Layer 2 of a small transformer language model trained on English Wikipedia (9 layers, counted from 0, width 64).
A neuron's activation on a vector x is GELU(weights . x + bias), where the dot is the dot product.

Input weights of the MLP neurons that the questions are about. A number n stands for n times 0.0013.
n9 (bias -0.048): 58 28 -8 -21 -15 53 113 176 58 -264 -10 -10 -30 117 -234 66 172 -183 -125 249 -116 78 201 -275 68 -83 35 83 122 -253 117 -331 132 32 -3 -68 253 129 -42 38 -84 -36 -299 -51 -99 -124 -67 -34 -211 -3 112 52 17 -98 78 -72 -315 -97 95 -94 153 113 55 -77
n11 (bias -0.049): -137 144 -106 104 127 128 -168 -156 341 66 -48 -213 -157 86 24 -153 -57 -57 69 2 -248 4 43 96 -264 -14 173 -59 36 -75 -268 -75 183 80 -146 -187 -167 -36 84 4 45 -12 23 306 -166 -303 -53 0 -52 -38 -38 89 183 40 56 22 78 -80 163 -153 39 -88 -89 -45
n13 (bias -0.047): -120 -58 278 80 47 144 -58 -36 -80 -60 77 -163 -224 45 4 -203 30 -117 23 -155 -2 30 14 -20 -99 200 228 439 247 -188 -80 -63 -162 149 -78 36 -92 201 -52 -45 66 -79 -13 -111 15 13 35 180 -328 -34 -69 -26 -83 0 224 16 -66 -88 0 65 -56 133 -9 -111
n15 (bias -0.085): -8 136 140 -147 -141 -144 -34 382 -31 -377 194 73 -88 24 -119 -71 -270 -228 -63 218 -246 -90 133 -86 -96 168 305 -112 129 -218 -67 -120 145 56 210 49 93 108 -157 -25 -281 19 33 132 28 20 31 -99 -216 -100 87 51 -20 92 209 -18 -271 -58 74 -188 72 -52 194 105
n16 (bias -0.074): 224 61 -101 -128 -26 226 -98 -27 -133 -43 157 142 -366 60 -117 -143 -48 -175 -85 -21 -105 -34 97 -277 -44 67 120 -29 201 -139 -59 127 228 -233 250 30 38 -10 -91 109 -43 -51 -174 198 170 122 -125 92 -103 -227 -81 146 105 51 -60 95 -249 -180 47 -25 152 -89 136 371
n18 (bias -0.034): -39 -38 271 2 -50 167 -223 241 -147 -45 153 -2 -233 -37 98 -185 88 63 43 -40 -48 -48 -11 -95 54 59 156 148 -54 -192 -17 25 -96 -154 33 -86 56 -5 -130 -75 116 67 -93 89 -235 -364 80 17 -84 20 211 9 36 160 38 169 9 18 -139 -70 62 103 269 326
n22 (bias -0.044): 155 -129 338 44 -61 166 -18 254 15 26 222 -28 -179 -94 -76 51 11 -84 14 208 -224 -49 6 -70 194 12 145 -112 -4 119 83 -310 178 -66 -67 -40 150 -53 90 -125 -340 -127 -477 -169 -83 -63 222 46 -217 -101 -46 26 73 80 63 47 72 -106 373 -268 60 122 69 -70
n26 (bias 0.004): 121 18 73 -3 -238 -199 24 -145 238 125 166 -8 91 103 -128 11 146 -181 -67 35 10 -78 91 -235 123 167 45 -41 -101 -143 -214 -101 13 82 124 -1 -118 126 -148 9 -108 -234 -40 -91 -117 -13 269 206 45 -265 19 -164 3 -85 192 84 -145 160 11 -358 -93 -193 248 231
n44 (bias -0.051): 200 -44 62 -23 -193 -84 312 26 215 16 103 -50 -71 -121 215 -233 104 104 125 -24 -44 -107 83 -130 83 -25 160 -176 -115 -173 -57 84 254 174 29 -220 -87 -94 58 78 -22 -414 -339 108 34 -130 84 78 -149 87 73 137 431 -47 76 -9 -262 154 47 -93 44 -50 27 -27
n55 (bias -0.055): -26 -237 258 -11 216 182 -23 -123 17 -29 176 -153 -167 -88 -285 -20 87 100 59 75 -55 27 153 -256 2 51 -37 -222 345 -24 27 -162 418 -27 -78 12 -42 125 -52 82 -204 -143 -209 -112 -44 -81 171 259 52 -127 -74 116 137 30 33 45 156 -187 37 -471 -130 68 -38 -88
n57 (bias -0.067): 139 -6 39 -195 -42 94 -183 108 43 3 249 22 -286 -249 -2 -16 143 -318 -45 -67 21 96 236 71 -23 39 -10 302 -12 39 -195 104 123 -24 -126 -156 -69 90 16 156 30 142 -57 35 -54 12 46 -139 76 -92 -113 13 69 137 -166 14 -47 34 -71 -145 99 113 43 167
n58 (bias -0.013): -206 151 87 75 54 95 -44 -219 283 -341 -116 -203 -8 18 -94 -342 46 -10 -288 49 -60 10 -3 145 -107 90 142 -58 -5 -205 -131 312 173 247 122 -21 -41 7 -118 -116 133 -53 -198 16 21 -135 -112 131 -208 -48 -108 173 -59 3 -35 155 -130 33 -54 -120 -1 112 21 -70
n64 (bias -0.074): 159 -47 -42 107 62 144 130 34 -69 -391 -71 -48 -39 28 -396 -204 106 -96 -170 93 -245 -25 194 18 121 53 19 286 30 -111 -1 -16 78 -48 18 -130 64 472 -184 -143 -241 -20 -195 -67 -164 62 171 -8 -14 -82 58 172 192 -13 112 -107 70 30 58 -136 -183 5 -61 -61
n79 (bias -0.040): 133 -26 340 14 133 50 53 151 -169 -156 177 -101 44 -110 -142 -87 -120 88 -99 127 165 105 67 -45 -115 -75 10 -179 -84 5 -125 -91 159 -249 34 -167 -146 233 -29 -154 -297 -371 -108 80 85 89 148 5 -25 -110 30 47 150 139 149 115 -5 68 -195 -179 -18 273 -20 110
n80 (bias 0.012): -64 -123 -4 18 91 -78 29 216 268 39 -87 -239 67 1 7 -60 242 98 -86 125 -90 -108 41 -236 -170 -90 44 44 -261 -40 -221 8 -19 151 96 12 68 158 70 33 -11 -18 -153 -26 218 -124 195 26 3 148 -100 -20 28 80 186 74 79 -84 79 -37 42 54 49 -139
n81 (bias -0.048): -134 -275 -150 -310 -25 11 12 70 -129 -41 154 -83 -143 146 103 -101 234 22 67 20 82 -42 118 -140 221 22 71 -31 88 -103 -9 -78 195 148 -149 -4 112 138 -194 106 -109 -58 -150 -187 10 -211 -109 -83 157 134 67 205 14 157 -161 54 -156 227 79 -127 24 110 181 -112
n87 (bias -0.014): -77 -213 -49 63 140 -34 -72 -149 80 -150 272 -25 79 39 37 52 64 132 71 8 -90 8 134 -284 -44 -115 248 -79 -4 16 -67 -89 -110 -112 -120 -84 169 161 -229 -40 16 -109 -115 145 -17 -122 202 168 -147 132 97 13 18 199 -162 -26 75 -69 -63 -13 -189 -177 -8 -157
n89 (bias -0.036): 233 10 66 71 200 37 -89 260 108 -145 85 -62 -14 -264 -241 -31 270 -3 -39 172 3 -90 37 -113 42 -12 -175 -94 110 -23 -44 6 200 16 92 -254 261 58 -325 22 -25 -60 59 -163 -101 -115 11 67 -152 5 -138 22 139 17 171 -24 -76 105 154 176 -254 23 -177 -91
n92 (bias -0.014): 420 -214 36 108 -21 61 -40 26 120 -203 106 112 -38 -14 -144 -162 45 131 25 68 -182 18 82 12 157 -74 1 -8 80 125 -88 -262 -4 -64 -160 -41 205 -43 -15 -94 6 128 -146 45 28 -265 65 -27 -72 -96 -113 280 -53 345 62 -39 -117 -85 -147 -108 -157 -82 182 51
n96 (bias -0.026): 130 -111 81 -50 14 -98 -129 -232 -4 -126 163 -151 25 99 88 -155 83 7 -192 98 -171 -124 149 -182 -105 -69 -31 -67 147 -289 118 120 121 -161 2 9 44 116 203 201 -85 -103 -54 58 -59 61 14 168 -119 14 -102 -70 77 83 -13 82 125 -41 250 96 -29 152 313 -15
n100 (bias -0.010): -80 21 180 -211 266 112 46 46 192 77 188 9 10 25 -152 -45 -75 23 -130 151 20 -110 78 -261 297 -87 36 -170 34 -140 -47 -41 310 -152 110 -61 -82 49 -33 -126 59 -112 31 -21 138 -263 313 36 132 36 -29 -7 -14 -90 27 358 97 -148 -141 143 -87 27 -47 -168
n109 (bias -0.015): 25 -145 119 40 24 -87 99 45 152 -67 297 -20 -169 18 -40 8 -49 -49 126 -175 38 80 -4 -37 -144 125 -19 139 149 -135 -103 9 111 -125 -73 21 -81 -88 35 102 43 -112 -237 72 -183 -165 82 288 -13 20 72 -105 149 -17 -116 60 -86 -6 -118 -13 -292 100 113 4
n110 (bias -0.045): -98 -9 235 -26 -9 11 -15 113 -7 92 24 -261 159 -121 2 24 72 107 44 -114 -157 -86 70 108 -46 51 71 -29 -117 -147 -182 -399 182 -127 187 -261 -177 -178 -221 -150 -168 -280 -75 -255 123 -34 211 71 -165 47 -64 -95 358 89 261 60 106 -35 268 36 -210 52 131 -54
n115 (bias -0.032): -74 32 15 94 398 113 -67 -218 45 -172 4 -3 -59 -195 -28 46 145 -38 -15 -1 -106 -259 -134 26 -169 -103 -26 59 -23 -165 23 -13 49 -307 119 -92 -281 14 -81 119 139 -183 4 28 217 -178 108 197 -8 -13 6 24 123 53 291 -29 -44 108 40 -22 -130 54 45 -110
n121 (bias -0.010): -128 2 171 60 -124 14 210 47 107 137 29 36 -117 65 -115 -204 257 -222 62 99 174 6 -57 -31 -116 159 90 143 120 17 -70 20 153 -122 67 -242 65 -25 -200 -130 -343 -213 -165 -105 -157 -77 223 -61 -49 -368 -51 159 -78 68 30 -88 133 -5 -36 37 122 -255 123 -92
n133 (bias -0.043): -8 66 -240 -138 -128 19 178 249 6 -194 159 -23 -228 -36 -25 -104 67 -17 -104 -38 -255 -92 32 100 -4 -9 67 69 163 -210 -104 -142 25 209 227 -230 86 406 269 87 223 -247 -16 122 -181 -27 -57 70 -238 66 -135 -39 -32 62 -194 153 -31 150 -96 49 92 -323 178 101
n138 (bias -0.064): -3 -54 236 -93 -105 -64 161 132 -11 -206 156 -219 -3 -7 -79 184 -166 -150 -98 259 -61 -17 31 -166 52 125 -9 -129 101 -60 -165 43 -101 -288 -19 113 -161 93 10 -27 -211 -57 -226 91 -4 -41 89 162 -39 -181 -14 74 25 -99 -91 -69 9 251 217 -26 -6 89 -124 -95
n139 (bias -0.079): 225 203 16 70 -66 12 71 -230 -21 -352 31 -144 -115 54 -197 -92 152 22 -184 137 -214 -50 165 70 -65 48 284 137 224 -123 -129 -22 100 -27 118 -99 138 313 -205 -82 235 -55 -213 41 -98 -45 120 49 -35 -208 -52 67 226 124 149 6 -117 213 2 -105 -144 -85 1 -129
n147 (bias -0.052): -41 -108 117 130 284 165 94 155 269 -269 -97 -44 -351 -44 -95 -220 211 -13 -284 148 -44 133 366 -107 -222 44 86 52 5 -345 29 116 9 -95 -33 -139 79 234 -71 -218 -3 52 -143 -72 -116 -166 -46 53 -175 118 64 -3 215 95 -61 -94 100 376 22 -89 54 -154 42 25
n151 (bias -0.074): -191 -75 11 107 209 -39 -49 46 308 -195 112 -211 -175 -242 -67 -85 72 41 18 243 -86 64 -18 28 107 -148 92 77 -74 -26 -118 -62 -25 -173 87 -5 -172 0 -42 31 -222 -36 26 61 60 -139 126 -121 -235 37 53 2 73 8 87 157 -49 39 252 -143 72 -4 -41 173
n156 (bias -0.055): -55 -45 -44 237 237 58 103 87 199 87 44 -248 38 119 -134 -154 120 -25 38 111 -88 -58 180 -216 -59 -76 123 171 167 -58 73 186 220 -28 -94 -128 -98 245 -88 -220 -220 -109 -120 -47 -4 31 -157 -8 23 47 -74 67 129 177 0 -33 -148 124 190 -32 -405 -37 88 194
n183 (bias -0.075): -144 -66 212 -261 -105 265 -10 -74 317 10 -62 270 -133 -199 50 -450 -18 -174 63 -127 91 -25 139 -260 -98 -155 239 373 143 -313 27 -83 -145 154 50 -261 -24 450 28 127 -70 -163 25 -123 179 -44 -8 -4 -59 -62 -38 117 -3 50 228 -39 -2 339 118 -84 194 -22 372 276

Each question shows a token from some text and the vector x that enters the MLP there. A number n stands for n times 0.01.

" c": -131 -78 38 83 26 136 44 -57 11 -48 -154 -71 63 88 -11 -61 -45 48 -89 85 87 226 -144 100 -24 109 -2 36 -126 -94 3 102 27 41 -156 112 1 -104 -27 -109 103 115 -37 -82 -169 -79 46 112 37 39 -10 -85 73 -38 74 -79 -25 -127 -195 156 10 114 -20 -2
Which neuron lights up most? n58

" inter": 3 125 -106 80 48 -29 75 -69 -48 -176 -103 -64 -63 59 -103 -141 -18 33 -17 10 30 323 40 34 -45 -45 -79 -119 -79 139 -8 30 51 -106 50 -11 -2 27 -98 -173 14 -40 132 -75 -25 66 143 -50 178 60 -50 -11 119 -24 13 37 55 46 -15 103 -14 71 -34 37
Which neuron lights up most? n79

",": -42 -90 32 -80 -125 15 108 155 96 -21 37 35 77 10 -13 40 -28 120 -56 -14 25 370 -12 128 -4 -40 -183 11 -2 22 -53 -31 16 -8 32 59 5 40 -21 22 58 -54 25 -14 32 76 61 -234 -9 79 -147 -156 -77 34 2 -122 28 -44 -37 -59 -21 -27 106 0
Which neuron lights up most? n133

"s": 83 -137 -14 -84 -23 2 9 57 -175 -51 -188 -19 -56 54 148 -123 63 176 -26 -104 47 307 -66 -104 -15 -13 -7 59 -39 -158 -74 55 -38 92 -5 232 -74 24 48 60 33 5 142 44 74 78 93 -40 173 25 -61 -4 -78 -213 -41 -52 -24 -83 23 36 -5 -9 12 -16
The three highest activations, in order: n13, n80, n81

" increased": -175 71 -68 17 -45 -23 85 47 -89 17 -137 11 10 5 99 -31 57 50 -9 6 149 251 63 -10 -102 -120 -18 19 -137 76 124 127 129 -33 7 -64 90 -124 -11 16 39 -12 -129 -9 -122 86 -91 -26 90 -79 -142 -139 23 75 -105 -49 -77 -2 158 122 1 9 47 101
The two highest activations, in order: n156, n121

" James": 35 -14 -79 43 -40 -89 77 40 97 137 -25 45 -111 26 -28 -33 -59 -15 155 27 5 407 -151 14 14 72 33 -71 -24 124 -19 -2 -81 -28 -93 103 -11 52 6 9 -15 5 21 -76 -78 -4 75 19 -168 104 -19 -156 -106 -7 -8 -75 -150 5 -163 -21 12 150 45 27
Which neuron lights up most? n109

" as": -39 -20 -68 -53 -85 -45 178 -21 -101 -9 79 -152 15 -63 38 -20 23 -7 122 20 -60 375 60 -7 -46 -59 -55 82 105 27 -57 92 55 76 94 55 24 69 -50 -47 17 70 122 -95 -14 -53 34 -86 -36 -125 -164 -76 -94 -1 -36 -17 37 28 -43 -70 130 64 8 -83
Which neuron fires most, and how strongly? n57, at about 1.4

" ": -26 -84 47 88 -13 94 89 -43 -3 -29 -247 9 31 98 -42 14 -33 -98 -122 60 -8 157 1 -50 14 167 -87 70 -63 126 81 89 62 -36 -63 79 21 94 -27 -85 -20 32 89 -35 -91 28 4 -185 100 77 -11 -7 -109 -54 -52 -130 197 -1 -123 -39 60 1 -82 -55
Which neuron fires most, and how strongly? n64, at about 2.1

"ing": -3 2 -111 -59 -133 -10 135 40 -83 -62 -243 -18 -54 -54 -5 85 -13 200 45 -3 56 351 -113 22 -80 -10 78 -4 -77 -103 -4 -35 20 -17 24 255 -35 3 -43 32 1 23 -7 111 34 -50 -106 -31 155 126 -108 -56 -72 -174 -12 59 -81 -1 21 33 66 48 8 18
Which neuron lights up most? n81

"tri": 28 90 86 41 -24 -75 -7 -115 -67 48 -91 0 2 81 24 -23 -36 103 -105 8 40 230 -132 25 -19 22 -121 89 -20 88 -48 -88 75 -93 -63 204 -51 -26 -53 -173 -22 -47 -49 -21 161 47 97 136 85 129 -29 -233 -168 -70 -41 178 64 -55 70 -58 4 9 80 -144
The two highest activations, in order: n100, n110

"S": 7 -118 -20 65 -64 17 4 65 7 -48 -180 63 -30 99 101 -71 77 -58 112 -152 120 122 -306 -119 28 -72 86 74 127 -86 62 112 6 47 -124 154 -108 -54 -83 -30 100 212 79 -18 -41 140 76 -59 -69 38 37 -22 -135 -141 -84 38 51 -53 -148 10 -29 65 -21 61
Which neuron fires most, and how strongly? n13, at about 1.7

" off": 58 53 -11 91 -24 -77 74 21 -63 -4 -209 22 -21 16 -158 -62 0 28 -53 30 -19 374 81 -87 -11 -60 -100 -28 -58 65 -73 215 -28 -70 -18 -79 -4 -80 -19 2 32 -74 192 54 -41 -34 70 -68 12 6 -80 -205 119 -49 35 -40 79 29 100 81 38 73 -8 12
Which neuron lights up most? n147

":": 71 -50 -27 -46 -37 85 7 95 61 -17 -58 86 142 17 11 77 -25 -95 -58 19 -103 307 3 -21 -68 12 -217 63 -26 -28 112 57 2 106 -69 79 -40 -32 -95 52 71 70 103 -132 -58 60 97 -156 -70 3 -18 -130 26 -38 -67 -154 13 152 123 49 -84 24 -80 -72
The two highest activations, in order: n89, n147

"0": -5 -13 -43 -124 -78 -9 30 4 -88 -34 9 18 -88 -80 -36 0 31 -151 -89 -17 -17 87 153 -141 19 131 -68 -5 -56 193 246 -40 -41 61 48 292 -21 133 0 -28 81 -26 -25 45 92 100 -100 -140 77 -44 -193 29 -35 39 -129 -64 77 -39 -34 47 118 48 75 28
The three highest activations, in order: n16, n57, n81

"b": -53 -108 -54 37 -24 85 83 -104 -32 -146 27 -54 -47 20 -42 124 113 211 -11 -48 -86 271 -207 -3 -58 35 0 35 -121 30 68 -4 -48 -19 -59 52 16 -70 -53 -133 120 -18 124 -5 100 -115 58 16 234 112 -19 -70 14 -155 26 -183 -39 -30 -38 70 73 95 -15 60
The two highest activations, in order: n115, n87

" W": 20 -70 -82 86 -57 18 37 48 65 64 -81 171 -57 4 53 -92 25 -121 -24 -86 17 180 -359 -150 90 -74 39 -4 -1 56 119 77 -15 133 -38 136 11 -209 26 -156 23 38 122 90 -73 -86 -27 -7 -45 172 37 -164 44 48 10 -44 7 -1 -140 -66 52 114 -15 57
Which neuron lights up most? n18

"season": -59 70 -66 -149 -74 -58 -54 29 61 46 -35 92 -17 -14 86 88 -138 106 -39 -123 126 329 -166 -115 -18 -35 35 -5 -46 -6 157 99 -40 -21 -49 99 -48 101 34 -55 45 -52 8 103 97 18 -90 -102 118 105 -34 -33 162 -42 -65 1 -165 -29 38 13 28 -40 35 -25
Which neuron lights up most? n183

" de": -31 115 28 114 -102 -173 14 -100 -53 -52 -155 18 24 -5 -54 27 -51 170 80 49 -15 285 -73 -5 23 63 103 38 71 -118 84 23 -65 -51 24 -9 -3 97 -31 -45 46 18 130 -208 -56 81 -1 -44 31 23 -163 -170 84 -146 149 19 38 33 -76 10 -95 44 -44 -68
The two highest activations, in order: n139, n13

"1": -62 52 154 -149 33 -47 -96 49 93 -16 -172 68 -56 8 -30 -40 97 -71 9 112 14 65 -147 -65 64 151 -154 1 -14 17 193 64 -27 -61 -162 155 -5 90 -35 -51 -33 -4 129 56 21 44 -47 -38 62 78 -208 -97 -61 20 -80 -130 50 77 5 78 38 123 -42 -15
The three highest activations, in order: n138, n147, n89

"\n": -41 132 -41 -69 -153 157 27 146 -19 36 11 22 21 -65 -61 -61 -76 -61 -55 -33 -22 232 0 63 121 -102 -98 -17 -44 200 44 42 2 -10 -24 211 53 41 79 -147 -8 86 -25 63 -152 135 9 -43 35 4 187 -69 -125 -92 19 -62 124 -23 -76 9 -179 2 -22 -46
Which neuron lights up most? n64

" associate": -129 -7 -50 -15 -39 -13 102 -116 -31 24 64 -123 60 -67 37 8 23 58 118 30 38 431 98 59 -68 -30 36 4 -82 77 -11 120 -9 -82 29 -5 88 63 106 -45 52 13 113 38 1 -108 -104 -179 82 -33 -39 -82 -28 -103 -15 -11 -119 27 -109 17 -4 -8 -56 14
The three highest activations, in order: n57, n151, n11

" was": -133 31 -17 -62 -60 94 166 -36 -114 52 -24 1 -87 -39 39 34 -6 84 22 -83 217 170 8 -104 4 -113 -159 -35 -53 -6 -30 16 91 60 -29 -58 85 164 -69 20 12 119 261 -95 24 2 8 44 -57 -44 72 -77 -132 69 -26 -171 -11 37 -49 -4 100 -38 59 -21
The three highest activations, in order: n183, n81, n121

"-": -29 -2 -33 -137 -90 -103 151 -98 54 13 -187 -6 59 102 -37 -69 -10 53 15 52 43 112 -31 -38 -1 10 -323 -8 84 -62 83 -23 20 1 -75 240 42 77 28 -28 11 38 74 17 -144 197 79 -145 38 28 67 -31 146 -160 -11 31 28 10 -96 72 34 -15 37 -64
The three highest activations, in order: n64, n96, n9

" and": -104 80 -14 -83 -53 0 176 61 -52 -81 -43 73 -67 62 76 14 90 112 12 5 -26 103 -76 92 54 -184 -83 56 -1 205 42 54 -44 25 125 130 81 -73 -43 29 -79 -6 -177 -42 39 124 49 -98 -109 -18 -110 -94 -140 -20 -69 25 58 -64 51 -58 -50 49 190 -54
Which neuron fires most, and how strongly? n22, at about 1.6

"d": 49 -81 -53 -3 -15 71 144 55 -112 -73 -56 -15 -50 70 -6 -37 83 141 11 7 -80 292 -193 -14 -54 33 -98 62 -95 12 -132 138 -102 -40 -46 72 32 -95 -26 29 -43 22 96 46 -23 -71 -63 73 224 130 -116 -142 -26 -155 46 -99 -36 54 -88 51 8 177 75 -16
Which neuron lights up most? n109

" coach": 62 11 -28 -17 -151 -64 40 -31 -62 244 36 -14 83 71 79 51 -113 36 13 -37 -41 319 63 -103 -165 0 -44 -68 -84 119 -187 216 -75 -14 -31 -29 29 53 190 -2 80 -29 101 40 19 126 32 -40 -52 -36 -13 -148 79 -100 -10 16 -74 -100 -44 -67 -40 46 -65 23
Which neuron lights up most? n26

"'": 24 114 -19 -111 70 35 78 -80 73 -73 -76 31 -58 73 32 -76 -54 104 112 49 -157 232 -116 -94 124 47 -94 9 10 -71 76 121 6 6 -13 -45 -95 -95 -6 -148 -3 84 13 -40 30 -150 11 -92 138 28 2 -181 11 -178 18 -129 29 155 21 87 148 58 90 -88
Which neuron fires most, and how strongly? n147, at about 1.2

" State": -34 -87 -27 -11 -112 -46 26 -131 84 110 -36 -74 72 92 -53 -15 35 61 121 29 186 229 -123 -9 -76 -191 -22 55 -21 94 -84 107 -35 -41 -76 76 7 58 134 -21 76 -133 -53 59 82 33 98 -135 -11 104 37 80 -70 -162 -94 -23 -57 -68 -64 58 106 62 -14 43
The two highest activations, in order: n80, n44

" the": 70 -15 32 -61 -88 134 3 -29 66 -38 9 -42 -5 93 49 -34 -82 -8 12 14 145 330 -36 -53 -17 -234 -60 46 85 24 104 8 -58 8 72 61 45 -153 -29 -17 -72 -54 30 87 32 86 -22 24 -12 53 8 -100 2 -83 -70 -67 30 119 -46 -79 45 -48 -35 34
Which neuron fires most, and how strongly? n183, at about 0.78

"—": -75 18 -88 -48 -7 -5 40 62 104 94 -82 35 -144 12 -57 -73 -88 17 -57 49 -6 170 38 64 78 -16 -237 45 12 -237 -2 45 108 -24 -41 286 6 32 139 -32 -16 107 154 -8 -159 106 -27 -82 -73 61 79 -80 -192 76 -18 -101 49 44 36 34 94 -46 56 -106
Which neuron lights up most? n147

" annual": -64 40 -4 -10 -43 6 -44 -66 82 81 -15 -5 91 53 -43 76 -6 33 69 -37 126 367 143 -124 -149 -120 18 -94 -153 11 112 67 -45 -76 -15 53 39 23 -68 6 -10 -95 37 -17 -19 127 -49 -39 208 47 -75 22 78 -102 24 20 -147 22 52 63 -10 -81 -101 73
Which neuron lights up most? n156

"9": -59 33 -11 -27 -109 -59 -1 123 -50 -64 -91 -1 -47 -94 77 -84 -69 -100 -107 0 -52 76 62 -70 0 146 50 -41 43 156 265 -27 5 -6 3 290 -20 69 26 -35 86 -69 37 132 121 173 -11 -70 -26 -10 -131 -5 -235 23 -5 -137 -77 6 -118 63 71 4 24 51
Which neuron lights up most? n15

" so": -161 53 41 72 -80 -49 51 -50 -239 86 -50 -127 -85 -51 -21 -120 35 85 -158 156 -13 255 -20 67 114 44 -4 4 18 97 188 23 -16 40 57 29 56 0 -58 26 75 -52 -86 -53 -16 -75 91 -60 -45 120 -146 -161 -87 18 -129 37 94 -14 98 -69 13 42 13 64
Which neuron lights up most? n22

"4": 35 2 16 -101 -43 -29 67 68 -15 54 -281 -1 3 51 -4 33 -32 23 -14 111 77 180 -36 -23 -36 79 -64 -30 -59 109 153 3 -168 -49 -112 239 -17 63 -39 -60 7 100 -14 115 -39 -49 24 64 14 46 -160 -39 -177 153 -137 -120 5 41 -81 71 25 78 108 -74
Which neuron lights up most? n138

" –": 21 -75 -70 -31 4 -50 80 -32 -104 13 -158 -1 68 -37 151 -19 -96 51 -3 44 -122 264 -40 101 41 -14 -209 40 46 -37 209 12 68 83 -4 105 7 70 -61 71 20 108 -2 -103 -97 10 6 -216 -67 92 -59 -177 114 60 7 -5 -52 6 8 36 47 -14 70 -134
The three highest activations, in order: n81, n9, n96

" that": -26 -66 -81 -110 -96 -25 53 41 -36 48 -6 -67 92 -2 -32 49 49 145 -3 87 -179 247 45 94 217 -54 -9 -20 -121 -171 176 8 -37 68 75 176 -15 -144 0 -3 46 -13 -5 -44 9 89 -6 37 -7 -20 -181 -37 -170 -63 -46 -37 16 33 196 -69 40 85 -99 -11
Which neuron fires most, and how strongly? n22, at about 1

"Early": -147 40 134 -96 -139 -115 36 -74 120 -29 -31 -96 7 30 38 87 -167 88 60 45 116 164 55 2 46 -102 57 -38 43 110 194 90 10 -79 -83 95 19 29 22 -22 104 -165 -39 58 -111 114 -100 -21 -148 57 -70 -81 2 -30 105 24 -83 -43 -150 131 -109 10 3 181
Which neuron lights up most? n109

" strategy": -98 41 -168 61 -58 94 27 55 -136 160 -60 -8 1 -40 32 -52 -23 50 -24 -11 161 392 59 -25 -13 -119 11 11 -55 74 97 124 0 18 -7 -35 36 41 27 -24 82 4 -70 113 113 18 -63 -81 61 -11 -46 -14 -58 -104 -199 -17 -55 25 16 -55 23 -47 10 -105
Which neuron lights up most? n81

"curr": 19 18 -111 -58 66 -129 72 -137 -50 9 -97 24 -56 144 -3 -29 -44 28 -89 -99 -61 175 -220 -152 -182 14 9 -45 -84 89 -64 266 114 -106 24 214 -13 -72 25 -20 17 42 51 64 30 55 46 47 171 -58 197 -85 -124 12 -32 74 52 9 79 -26 26 21 -12 -65
Which neuron fires most, and how strongly? n16, at about 0.61

"pon": -51 70 27 -51 51 -51 71 -54 -56 -34 17 25 -54 -12 10 -50 -42 106 -225 103 -133 258 -212 -9 -147 -2 35 65 -59 -43 -9 40 -4 13 24 208 40 -10 -13 43 63 38 59 3 -93 14 -49 217 181 166 -16 -186 -58 -178 -12 35 25 -27 52 -164 85 30 -56 -87
Which neuron fires most, and how strongly? n58, at about 1.5